Layer 4 of a small transformer language model trained on English Wikipedia (13 layers, counted from 0, width 64).
A neuron's activation on a vector x is GELU(weights . x), where the dot is the dot product.

Input weights of the MLP neurons that the questions are about. A number n stands for n times 0.0088.
n11: 32 -9 6 13 7 -31 10 9 -18 -13 -14 -22 -2 30 14 4 6 -19 2 5 -14 42 16 -44 20 -11 -15 10 -22 1 -19 16 -3 -48 -6 28 51 24 24 -21 1 17 -7 13 9 -6 13 -66 27 7 -3 18 6 22 -23 -8 -13 9 -60 15 26 -26 -27 12
n13: 14 10 -44 47 -10 40 14 3 -70 -1 23 -9 38 -9 1 -39 -35 -14 9 -4 10 0 -30 -9 -8 51 -45 -23 5 -9 -21 -32 -16 -35 -5 19 19 33 -8 -14 -15 5 21 9 31 32 7 13 9 38 20 26 -30 -31 -8 -10 39 33 -10 -18 -7 24 -7 23
n16: 5 6 -3 47 -22 -5 30 1 13 14 -9 -9 -21 -12 13 32 11 -21 27 -48 -6 37 11 -25 24 0 10 21 29 11 -54 -14 -13 -8 -42 -16 45 -10 -10 9 4 -37 -27 -47 44 0 30 -46 72 3 -10 -24 20 41 -13 30 -59 5 5 4 7 15 38 8
n30: 34 45 -12 -44 9 -20 -57 28 33 59 -39 10 -48 -33 7 12 -6 -7 11 -11 -16 35 31 -28 -8 22 -6 -17 -4 8 -23 38 5 16 -19 29 -1 3 14 41 41 -2 -20 -9 -4 -18 -24 -11 -18 9 16 -12 -39 2 -1 19 33 19 6 22 -53 20 -6 23
n50: 0 -11 -14 -2 -9 -20 -13 2 34 38 -38 0 0 -22 14 -1 -9 -4 -7 -12 -19 -31 7 -43 -13 16 -3 31 -2 52 -17 -11 6 3 -9 -34 3 21 -12 0 14 7 1 12 -21 -8 -2 7 17 -17 -2 28 5 -20 3 54 28 -17 16 18 -40 5 23 -7
n60: -15 26 14 21 -25 7 8 -20 -26 17 -20 6 -38 -23 15 40 -4 -42 -21 21 -60 -19 26 -4 -9 -20 -16 -3 16 9 58 4 4 -16 6 -43 34 -36 0 4 26 31 7 19 -14 -6 -5 -9 2 -10 31 5 30 23 -4 -13 10 -7 -9 -13 15 9 -24 24
n61: 9 -8 -4 12 47 -22 -13 0 0 7 -12 17 -14 32 7 30 2 5 28 10 -12 -58 -29 -24 55 0 10 3 -35 -45 11 -1 -43 20 -17 17 -41 24 26 14 14 -9 -3 -5 -41 -15 30 -79 -4 27 -16 -22 0 6 2 -42 14 -9 -53 -1 28 10 27 5
n75: -17 10 22 -36 4 -23 -14 37 11 42 -9 18 -19 20 -55 10 -8 20 23 -14 -17 19 -21 -39 20 -40 -22 -45 -12 -39 -32 -15 21 -21 -13 33 42 56 -5 -18 -6 -11 10 -30 5 6 22 17 -19 -13 21 -13 41 -24 26 -3 -2 -33 29 48 11 -28 -51 11
n77: 33 -42 21 -10 34 1 -2 -33 -8 -41 4 3 13 6 27 27 -1 -8 -14 -18 0 -2 35 -7 -4 -8 16 -1 -8 -3 8 1 -15 -16 31 -25 31 28 -8 -6 -32 -58 34 -3 -5 12 0 -2 -16 -8 6 16 19 -20 -4 -26 -39 -17 33 -48 14 16 56 0
n88: -9 5 -17 16 55 -25 -23 -17 -8 46 -38 -21 18 -25 40 41 -39 -9 31 23 9 -13 -42 9 6 -13 -25 1 5 42 -11 -11 -27 -3 48 3 17 -37 -9 26 27 4 3 -9 -45 -7 -18 -12 -8 28 -25 23 -19 -27 27 -15 43 -4 -27 -36 19 2 -35 -11
n96: 33 -42 -36 0 47 -8 32 2 -5 8 -29 -28 -14 5 3 -25 -16 12 -15 26 41 -24 15 1 6 18 -38 -29 6 -9 4 17 6 -39 -9 11 40 2 -36 45 2 -27 6 -71 11 -12 -4 24 48 -12 -21 -20 -12 8 -24 11 7 -16 26 1 -1 27 27 35
n97: 10 14 -33 -21 22 24 -33 22 16 58 14 -24 14 -30 -10 42 8 -15 6 37 -28 34 -21 48 -4 0 -6 -33 2 -24 -1 34 -3 -29 -15 1 3 -29 -7 -9 0 -11 18 -18 2 25 -27 -9 -11 -40 -26 35 15 -21 -11 -3 28 14 -37 -6 18 -18 3 4
n102: 11 11 2 -27 -9 -4 16 9 -18 5 29 -17 9 9 11 48 13 -30 -25 -36 7 16 -6 -10 52 -17 20 11 -3 -21 17 -2 -10 3 -5 -14 -46 4 23 11 43 12 16 1 49 2 -13 -35 16 -8 -2 8 -28 -51 -1 3 -2 13 29 21 11 -16 48 -35
n104: 11 9 14 0 -8 -38 1 -20 30 -6 1 26 -36 34 23 16 20 -31 9 9 -31 5 15 -24 15 10 -7 -5 21 14 16 -16 -57 -4 -11 1 -4 14 22 10 -11 27 -25 -17 -14 -14 35 7 28 -10 18 0 22 -50 16 4 -63 21 -42 27 21 12 -10 45
n111: -27 25 -8 -23 9 45 44 55 16 -38 -14 -25 50 -28 6 30 -37 -25 -3 9 -43 -31 0 59 0 14 -25 -48 23 -5 -1 35 22 -29 23 -9 35 14 -26 -94 -39 -36 -43 47 33 -5 16 -19 -29 5 -7 -15 -10 38 4 39 13 57 9 7 -38 -12 11 -36
n113: -12 38 31 15 -16 -19 27 -5 -29 19 -34 -14 34 7 33 -35 19 -13 -5 -4 25 26 -40 -22 54 -5 21 -38 -26 -3 10 -9 -23 18 -1 5 -7 11 7 4 39 16 -2 19 8 -27 27 -66 -2 34 19 6 5 -24 -25 -37 -18 1 -10 -3 -20 -7 0 -8
n116: 2 -22 -42 -20 -8 -36 -20 -9 7 77 -17 20 -4 32 -41 35 2 -8 -26 -29 22 -18 41 12 3 -82 -15 -12 -22 -1 31 -1 -17 -12 -6 16 23 23 35 2 22 22 3 15 -40 -5 -24 38 -4 -9 3 -22 28 -11 34 39 -13 3 31 15 6 -13 -18 46
n122: -16 12 -24 22 -14 30 -40 17 -43 1 -22 60 1 -8 12 -17 36 7 33 10 -46 -15 -15 -38 6 11 -27 -19 -19 12 -34 -15 -26 52 29 7 20 -19 -34 -18 -34 56 -5 49 48 41 -15 -14 -1 53 59 7 -2 8 -17 -16 44 45 -33 -10 -44 -47 -30 10
n136: 7 8 -17 -17 -22 -4 -1 15 24 -3 -26 1 9 -16 13 24 -23 20 26 2 27 -15 -12 5 -2 -9 -20 3 8 39 -4 -16 -7 -44 17 -31 4 -28 11 37 -17 15 -32 -7 -12 24 6 -44 9 -9 -13 4 47 53 5 -39 -13 12 -11 -19 -11 36 8 -7
n144: -3 -18 10 18 -17 -44 14 30 8 -1 -9 -1 34 -30 37 10 -62 -21 -3 -10 14 27 -13 10 16 -5 -6 -23 -17 -35 -20 -12 0 14 45 -15 9 -13 38 -45 -14 -28 -1 10 0 -1 22 16 -7 -16 -5 10 -38 -18 -8 9 45 -30 -9 2 0 18 34 48
n147: -42 22 -19 -9 48 84 23 11 33 5 -46 -11 64 45 -11 -47 -35 -61 -27 35 -14 -15 10 62 19 -9 -31 10 13 35 -40 11 18 27 -57 28 -34 22 -9 -22 20 -40 48 -48 -42 37 14 -52 -90 -22 -24 -55 14 21 -23 91 18 18 6 -24 48 -7 33 -50
n169: -8 6 -22 4 7 16 -30 32 -62 -2 -3 -26 -16 4 -16 -1 0 41 -19 45 6 -3 -19 -13 11 24 -3 -4 -17 -2 1 37 18 -19 -35 23 0 32 30 18 -12 -14 -37 7 52 -13 31 -21 6 9 -25 25 -2 -2 -28 -1 2 -23 -23 11 -27 -42 -11 45
n187: -4 -2 17 39 43 -10 1 8 15 17 39 -7 -49 11 10 -16 -8 36 -2 -41 -23 22 -27 -36 8 14 -33 -19 8 -25 15 9 5 -51 28 -13 -19 16 1 -30 20 -42 -23 28 52 -19 -23 -12 9 19 -47 0 -4 34 -3 -26 -25 4 23 14 -38 14 25 53
n189: -26 -13 -9 43 -6 -11 -46 22 0 40 -21 2 -21 30 23 -6 23 -21 30 38 -6 -13 -5 -9 -44 8 4 -46 14 18 17 -33 36 7 19 -10 40 12 -9 -21 -14 -22 1 -6 21 45 -1 45 -14 -12 14 -14 -12 9 -13 -31 31 36 -23 25 7 -34 -6 17
n195: 22 36 -40 13 -20 -19 25 45 8 7 15 -50 4 -13 -29 -17 -46 21 -11 -7 12 -12 6 -35 24 24 -27 -23 10 -29 -1 58 2 -26 5 -17 40 -14 -19 10 -3 18 -6 5 -18 30 6 -7 28 1 -25 9 -28 40 3 5 -32 33 18 -36 -3 3 22 12
n200: -42 23 -6 21 -4 11 41 -1 -20 -2 33 14 -11 10 -22 5 21 9 5 -17 25 -25 14 33 15 -5 -22 -12 1 14 -11 19 -21 -21 -2 -3 -19 42 -37 -10 -9 -8 1 -28 -12 2 -15 13 26 2 14 -24 20 -9 23 6 -27 21 58 5 -3 0 -45 -2
n202: -23 28 36 10 -18 -24 4 6 -18 -35 -20 12 21 -13 36 -6 -34 -22 -3 28 41 -30 20 -28 16 17 -34 -26 35 -11 3 -36 -38 13 -15 -8 -9 -3 11 7 22 -24 26 -12 17 -10 12 -14 17 -16 42 24 -27 25 -16 -37 -4 26 15 -9 23 59 27 -7
n208: 4 -3 27 44 9 22 18 11 29 -28 -26 13 -26 -6 14 -37 -18 -20 -8 -9 -22 -18 -11 -51 5 28 1 -26 -21 19 -19 -6 -29 22 53 -35 -12 45 -20 -20 17 7 -4 -8 15 -16 -15 -7 -5 11 -30 10 16 -33 11 0 -34 37 32 9 20 70 -26 19
n220: 33 16 -21 -36 26 -26 15 -6 5 8 22 -21 47 -65 -21 -7 -78 22 -37 25 12 -31 66 7 38 -31 -84 -37 6 12 9 35 -16 4 24 14 29 -39 15 34 67 5 -7 -7 -23 -1 -47 -39 -31 -21 19 63 -29 -73 0 -12 1 14 8 -22 -28 18 -27 66
n224: 6 -11 -4 10 -7 -44 37 7 12 6 22 -24 -5 22 14 -1 31 -5 -43 -22 7 -11 29 3 26 15 29 -31 -11 -24 45 -19 -18 -24 20 -40 -19 -16 45 -10 20 -30 -5 8 -18 34 3 -1 -4 8 -18 2 11 18 28 -23 4 46 11 -11 5 -26 57 18
n236: -36 -38 15 -17 11 -29 12 -13 -9 -21 5 12 4 13 -18 37 26 8 10 -29 -22 -21 -9 1 22 -37 -21 -5 -14 2 -25 32 35 46 4 21 8 -21 -7 -40 -13 -5 18 -13 -5 24 19 -2 -15 -12 -6 22 -34 -29 0 -39 7 25 36 -31 29 -1 21 14
n246: 16 19 -51 -31 -2 -23 2 24 15 3 -12 27 13 3 -9 28 -8 10 -7 -13 31 52 -12 18 28 -1 -39 -16 -6 -34 -8 28 -6 23 -33 25 5 -44 46 8 -30 -20 3 -10 -2 -35 -15 -15 -42 -13 32 -8 -33 1 14 47 29 20 -8 27 0 29 -6 -13

Each question shows a token from some text and the vector x that enters the MLP there. A number n stands for n times 0.037.

" seconds": -23 -21 -1 23 34 0 2 -15 37 -25 -8 -34 20 -32 2 27 -6 52 -14 -18 0 42 30 43 -13 9 21 13 -11 -30 -4 -71 16 3 -50 -1 -5 -6 -4 17 -34 65 2 7 8 -23 -27 17 22 -12 -3 8 -22 -13 12 -9 -11 3 -1 -17 2 -27 -3 -4
Which two neurons fire most, strongest first? n97, n102

"ate": -13 9 17 15 42 7 7 -7 36 -4 12 -13 28 -13 1 26 -36 41 -28 -5 2 -7 12 45 -35 17 -19 8 -37 -18 16 -72 14 5 -55 -3 5 4 -11 14 -19 69 -6 3 -15 -29 -7 3 -8 2 -8 -12 -28 24 2 -4 -25 -6 -1 1 6 -23 21 -7
Which neuron lights up most? n147

" to": -4 12 26 18 38 20 16 -9 41 -19 5 -12 16 -38 -6 29 -34 33 -12 -34 -13 9 14 30 -47 25 15 0 -9 -20 18 -56 30 5 -54 -3 2 8 25 1 -42 61 -13 -14 -8 -22 -34 14 -6 9 16 -23 -27 -13 11 -5 -8 15 -14 6 -9 -24 13 -2
Which neuron fires most, and how strongly? n111, at about 1.3

" in": -14 10 8 7 32 -5 20 -7 52 -17 1 1 -3 -30 20 29 -33 45 -16 -14 -7 11 4 28 -47 39 19 10 -18 -21 11 -62 29 -3 -53 5 -1 -4 26 7 -40 60 2 -2 5 -36 -39 15 -8 -3 4 -15 -27 -13 18 -21 -6 11 -7 -8 -1 -17 2 7
Which neuron fires most, and how strongly? n246, at about 1.1

" My": -18 -18 18 18 36 5 6 17 26 -31 8 -16 3 -30 16 17 -10 51 -21 -15 12 8 10 22 -20 12 23 41 -6 16 17 -58 26 -5 -37 -21 1 5 -21 0 -47 68 18 5 -2 -12 -25 19 23 -2 -9 -39 -47 -30 4 -39 2 -3 -6 -10 -1 -18 -6 17
Which neuron lights up most? n236

"es": -36 -15 12 3 43 2 33 -5 20 -11 8 -26 19 -13 5 30 -4 41 -20 -15 -12 29 25 26 -20 14 18 24 -20 -20 20 -76 11 2 -54 -10 -18 17 -12 21 -57 65 -3 7 -7 -17 -20 -6 23 2 -18 2 -8 3 8 -13 -1 5 -8 0 -10 -14 -14 -7
Which three neurons fire most, strongest first? n200, n102, n136

"maker": -40 20 13 18 44 3 24 -6 48 -20 -18 -25 8 -7 23 2 -13 25 -31 4 22 33 36 1 -38 2 12 12 -4 -21 4 -66 26 -6 -49 -2 -1 5 -17 2 -41 65 8 18 -23 -31 -26 7 13 12 -3 5 -26 5 -4 -30 -6 -3 -10 -1 -9 -16 0 7
Which neuron lights up most? n202

" history": -18 -1 1 17 33 -15 20 6 33 -15 -8 -27 -1 -21 18 11 -21 44 -33 -1 4 38 18 22 -32 12 3 33 1 -27 11 -73 23 6 -40 -7 2 -2 -4 15 -55 73 -2 21 -22 -19 -28 9 19 -2 5 14 -11 -21 -8 -22 -32 1 13 0 10 -32 21 -7
Which two neurons fire most, strongest first? n104, n50

" at": -4 4 22 15 36 -3 9 -16 50 -18 -22 2 1 -36 1 18 -27 36 -19 -26 0 13 20 37 -47 33 33 10 -4 -14 3 -48 25 -15 -57 -1 -8 -2 14 11 -38 63 6 6 7 -41 -36 17 -1 5 9 -25 -27 -5 16 -22 -2 22 3 -9 -4 -8 -7 -4
Which neuron fires most, and how strongly? n30, at about 0.66

" 7": -29 -13 13 32 32 13 12 -14 32 -7 -9 -5 11 -58 23 15 -13 39 -22 -29 -4 22 24 23 -20 -1 39 8 -16 -36 -3 -79 29 -5 -44 10 11 3 -18 14 -45 64 17 4 5 -27 -14 18 8 -23 2 -19 -21 -12 30 -14 -11 -3 8 4 -3 -31 -2 1
Which neuron lights up most? n75

"3": -11 -6 27 30 33 -8 -1 -14 30 -16 -9 5 16 -56 9 23 -14 50 -16 -25 -9 15 26 27 2 1 25 23 -36 -14 6 -78 20 6 -53 -2 -3 1 -13 16 -35 62 23 4 -5 -37 -16 22 1 -10 -6 -4 -16 -11 15 -3 -20 -11 12 -6 0 -45 -8 8
Which neuron lights up most? n50

"mu": -17 1 9 38 45 21 -4 3 28 -14 -10 -4 32 -27 10 9 -21 34 -30 13 19 10 23 -1 -27 28 35 10 -29 -29 7 -55 5 -6 -39 -5 9 -8 -62 6 -46 67 13 -1 -12 -19 -13 15 5 -7 -26 -15 -31 12 10 -20 -27 1 2 0 -1 -32 18 13
Which neuron fires most, and how strongly? n96, at about 1.1

" with": -15 10 15 20 43 13 15 -14 47 -13 -8 -7 -5 -46 9 33 -29 39 -14 -7 4 25 21 38 -41 9 33 18 -24 -24 3 -47 32 -18 -49 -6 -22 -6 6 14 -36 55 -17 -3 3 -27 -19 19 10 -11 -1 -24 -26 -3 25 -17 -3 3 -9 0 -26 -18 2 8
Which neuron lights up most? n30

" ski": -22 -4 16 20 35 9 11 -2 34 -15 -9 -20 31 -21 13 -5 -11 38 -16 -8 5 24 23 12 -26 21 8 26 -11 -40 -3 -57 9 -4 -41 0 8 -10 -14 22 -35 80 7 5 -11 -20 -34 23 2 -20 13 -17 -28 -31 13 -21 -12 8 -3 -26 10 -40 29 18
Which two neurons fire most, strongest first? n13, n220

"ies": -39 1 13 10 44 -4 19 13 18 -16 2 -14 9 -21 19 13 -20 37 -28 -12 24 8 22 26 -19 17 14 23 -20 -45 14 -72 18 -9 -51 -12 -1 3 -12 24 -42 70 -1 17 -11 -35 -24 4 1 -10 -3 9 -26 6 12 -10 -42 9 3 3 -1 -12 8 13
Which two neurons fire most, strongest first? n202, n224

"down": -24 13 19 17 35 -3 35 7 32 -31 -4 -9 21 -16 5 10 -8 30 -24 2 13 28 24 18 -32 4 44 19 -21 15 11 -83 21 3 -62 -9 6 1 -8 12 -43 60 6 24 -27 -44 -17 -5 14 -4 -5 -3 -16 -15 -4 -27 -2 1 -4 -16 -13 -17 2 4
Which neuron lights up most? n113

",": -30 16 18 24 39 -2 23 -14 28 -44 -13 -8 -7 -10 7 22 -21 36 -32 -1 -20 21 18 11 -31 5 34 27 -39 -18 18 -68 30 7 -44 -9 12 12 6 17 -45 63 -6 -10 -21 -35 -33 18 16 -4 -23 -12 -14 -12 25 -28 -5 13 2 6 9 -5 -8 15
Which three neurons fire most, strongest first? n104, n208, n60

" university": -9 -1 19 17 39 -10 25 -10 25 -14 -14 -25 -5 -24 5 8 -16 44 -33 -5 -11 42 22 3 -25 2 9 41 21 -17 18 -58 28 4 -41 -3 21 18 -24 10 -59 58 -3 13 -14 -15 -26 21 -3 3 16 -3 -24 -23 1 -23 -22 -1 2 1 -6 -55 18 -3
Which three neurons fire most, strongest first? n77, n50, n104

" and": -12 14 26 29 43 -1 7 -3 34 -36 4 -15 10 -19 -1 22 -35 35 -38 -10 -3 12 7 21 -39 3 23 17 -23 -10 -2 -49 43 8 -43 -9 -8 20 13 14 -52 63 -21 -15 -14 -20 -36 18 18 -5 -19 -22 -14 -5 8 -11 1 -7 4 12 -13 -20 15 25
Which neuron lights up most? n144

"ol": -27 -1 8 19 45 11 26 -1 16 -4 -1 -26 29 -15 -5 8 -3 30 -26 0 -1 19 28 1 -26 1 35 23 -37 -19 11 -69 39 -7 -56 -3 16 7 -3 28 -51 61 15 14 -1 -16 -5 0 3 2 -15 -2 -15 10 21 -29 -32 -9 -14 0 -14 -43 -2 -1
Which two neurons fire most, strongest first? n169, n11

"e": -24 -6 11 16 43 6 31 -1 25 -14 10 -31 26 2 1 19 -18 46 -33 -7 -11 18 20 5 -34 4 37 11 -39 -18 26 -72 23 -3 -40 18 -13 11 -15 17 -41 66 17 9 -23 -22 -11 -6 28 0 -17 -2 -19 -5 17 -29 -15 -2 -20 -2 3 -25 -2 -4
Which three neurons fire most, strongest first? n61, n11, n224

"s": -38 6 21 16 37 8 28 8 27 -11 -4 -30 12 -38 13 12 -3 47 -26 -15 7 18 31 23 -29 19 0 6 -35 -34 11 -71 10 -14 -48 -4 -18 5 -3 15 -60 61 6 3 7 -15 -30 16 25 -5 -11 6 -19 -11 17 -21 -21 3 5 6 14 -11 5 4
Which neuron lights up most? n200

" =": -20 20 35 12 44 -5 11 12 11 -45 -33 -13 18 -21 23 8 1 38 -52 -4 -13 40 17 19 -26 23 30 14 -31 -19 -3 -62 18 16 -43 3 10 -1 5 13 -23 61 -8 -21 -36 -17 -23 20 -2 25 -9 -17 -20 -2 10 -10 -27 -22 -3 -3 10 -11 4 4
Which neuron fires most, and how strongly? n113, at about 0.26

" 5": -24 -4 21 24 29 11 19 -21 30 -11 -5 -9 8 -62 26 22 -11 39 -19 -29 -11 21 23 20 -16 -2 23 4 -14 -33 5 -76 28 0 -48 -2 15 3 -13 22 -46 68 18 3 -1 -26 -10 15 11 -17 -8 -31 -23 -10 32 -16 -13 8 5 2 1 -24 2 0
Which neuron lights up most? n16

"ities": -22 -13 6 0 44 5 33 16 12 -21 -6 -16 3 -2 27 20 -12 20 -43 -2 4 22 18 16 -17 6 9 30 -40 -32 14 -72 29 5 -49 -10 -2 10 8 26 -37 74 1 11 0 -50 -20 3 7 4 6 3 -17 -10 16 -14 -29 -14 7 -2 10 -34 11 -13
Which neuron fires most, and how strongly? n102, at about 1.5

"ho": -13 -7 14 18 35 30 23 -4 46 -16 -9 4 20 -7 1 9 1 44 -28 -23 1 9 30 15 -17 29 26 5 -39 10 7 -59 28 7 -59 9 4 -12 1 3 -52 62 17 13 -8 -35 -8 1 2 -8 -3 -18 -23 -7 11 -22 11 -10 -26 -22 -23 -35 0 -7
Which two neurons fire most, strongest first? n122, n50

" Past": -31 2 -2 0 40 12 35 7 30 -14 -1 -15 9 -37 8 9 -32 31 -13 -7 -5 24 27 13 -29 2 27 41 -14 22 25 -75 3 12 -57 -11 15 5 8 12 -31 53 15 3 -14 -23 -29 -1 23 -1 -5 -11 -31 -5 17 -50 5 -10 7 -5 -4 -27 7 -2
Which neuron lights up most? n50

"oca": -35 -4 -10 18 45 -2 11 6 9 9 -14 -2 32 -4 4 15 -9 35 -36 -2 5 -3 18 -1 -18 31 42 28 -26 -30 5 -67 19 5 -46 -16 24 -5 -23 21 -44 77 7 -6 5 -37 -12 15 -3 1 -17 -13 -30 5 -9 -12 -23 -2 12 -7 9 -32 15 3
Which three neurons fire most, strongest first? n96, n50, n169

"-": -7 10 41 25 42 2 14 4 33 -29 -16 1 -22 -31 2 22 -39 39 -32 -21 8 5 16 19 -23 5 33 3 -19 -4 9 -56 14 23 -39 -5 23 12 -18 19 -65 50 20 -4 -22 -10 -39 21 2 -10 -2 -3 -18 3 34 -30 6 -11 -14 -17 -13 -11 -9 0
Which two neurons fire most, strongest first? n77, n88

" also": -35 7 26 18 37 10 21 -8 31 -32 -5 -23 9 -9 12 20 -19 38 -22 -11 -6 32 13 35 -31 10 14 11 -19 -30 5 -68 26 20 -26 -10 5 20 -3 5 -55 65 -17 7 -12 -21 -33 15 14 -5 -4 -23 -35 -5 2 -20 -27 10 -3 11 -13 -33 36 -9
Which neuron fires most, and how strongly? n111, at about 1.1

"p": -28 1 23 24 35 4 6 3 25 12 -23 -23 22 -40 11 20 -6 38 -28 13 16 26 23 21 -25 18 23 15 -33 -34 10 -94 7 -5 -41 6 -17 5 -14 8 -40 67 26 3 1 -12 -28 19 8 -9 -20 -9 -20 -3 10 -16 -17 -1 4 -12 9 -37 1 0
Which neuron lights up most? n97

" Re": -26 -7 13 7 40 16 33 10 30 -14 1 -16 21 -39 7 8 -17 36 -26 -3 -3 4 20 15 -40 21 54 20 -20 -4 7 -74 14 18 -32 5 19 9 -11 16 -40 64 10 -5 -25 11 -28 -10 17 1 -1 -30 -39 -26 23 -43 3 6 -6 -14 -13 -9 -2 -11
Which two neurons fire most, strongest first? n88, n13

" positive": -26 18 10 23 39 12 9 -4 34 -10 -6 -14 10 -20 24 23 -23 46 -18 -6 3 7 20 38 -40 1 21 5 11 -39 -10 -74 13 -1 -49 -9 2 -13 -10 -3 -16 65 1 -11 -20 -36 7 18 27 -3 7 -5 -50 5 9 -18 -16 -18 5 1 13 -18 10 -8
Which neuron lights up most? n202

"ing": -19 21 32 24 38 -11 19 13 39 -6 -7 -17 12 -18 2 19 -33 30 -26 -16 15 22 21 43 -35 19 -1 1 -22 -25 0 -80 21 -2 -45 2 -14 0 -6 10 -38 63 2 8 -7 -36 -30 10 24 3 -9 -11 -39 8 -9 -12 -22 -1 7 -10 12 -3 17 -4
Which two neurons fire most, strongest first? n202, n144

"&": -39 8 30 27 44 9 16 -17 19 1 -5 -3 22 -9 3 7 6 33 -35 -1 1 20 23 7 -7 25 42 3 -8 -12 4 -80 8 -5 -41 14 14 -2 -15 5 -28 60 31 6 -30 -30 -4 16 24 -7 -7 2 -45 -21 19 -28 -18 -17 -13 -11 -15 -44 -14 -3
Which neuron fires most, and how strongly? n113, at about 0.84

" perform": -35 13 19 1 41 23 10 -19 54 -32 -26 -18 23 -7 5 25 -29 39 -6 5 17 21 21 37 -30 14 2 28 1 -22 1 -57 11 -12 -50 -14 4 2 -8 5 -35 63 0 -1 -10 -42 -31 17 3 -8 0 -13 -34 -7 -9 1 -7 18 -6 -17 15 -25 9 0
Which neuron fires most, and how strongly? n147, at about 1.9

"V": -17 0 26 25 42 -2 12 -16 11 -36 -19 -35 29 -30 4 15 -9 41 -37 2 10 33 26 -12 -26 10 46 21 -11 -2 32 -72 -3 -1 -46 4 -15 0 -16 0 -43 65 23 -1 -4 -18 -16 13 19 7 -12 -2 -18 -10 6 -15 4 -14 20 -11 -10 -18 -10 2
Which two neurons fire most, strongest first? n77, n50

" his": -11 11 15 32 32 1 8 -5 24 7 0 -14 -8 -19 22 22 -16 34 -14 -14 8 31 5 40 -53 33 10 15 5 -17 3 -69 43 -13 -34 -22 -12 11 -25 -12 -45 74 2 22 -10 -11 -26 16 15 0 -23 -3 -33 -10 15 -29 -17 12 -27 2 0 -26 1 -7
Which neuron fires most, and how strongly? n189, at about 1.2

" Lie": -35 0 9 7 39 -1 27 -10 29 -13 -16 -25 13 -37 8 -2 3 51 -23 -14 4 26 39 16 -42 19 12 35 -5 -13 17 -57 15 0 -41 3 -20 0 -25 5 -30 59 23 -1 -5 -8 1 6 9 8 14 -15 -47 -28 24 -50 1 0 -22 -4 -9 -17 10 14
Which two neurons fire most, strongest first? n13, n236

" Joe": -18 14 9 3 45 9 31 -23 23 -27 -2 -27 33 -13 15 14 -1 31 -32 -6 1 2 28 8 -25 15 27 22 9 -2 7 -77 24 6 -47 -3 -1 4 -29 13 -27 58 18 0 -5 -24 -16 13 33 -15 10 -14 -31 -18 9 -47 15 -3 -16 -15 -7 -32 -10 15
Which neuron fires most, and how strongly? n13, at about 0.32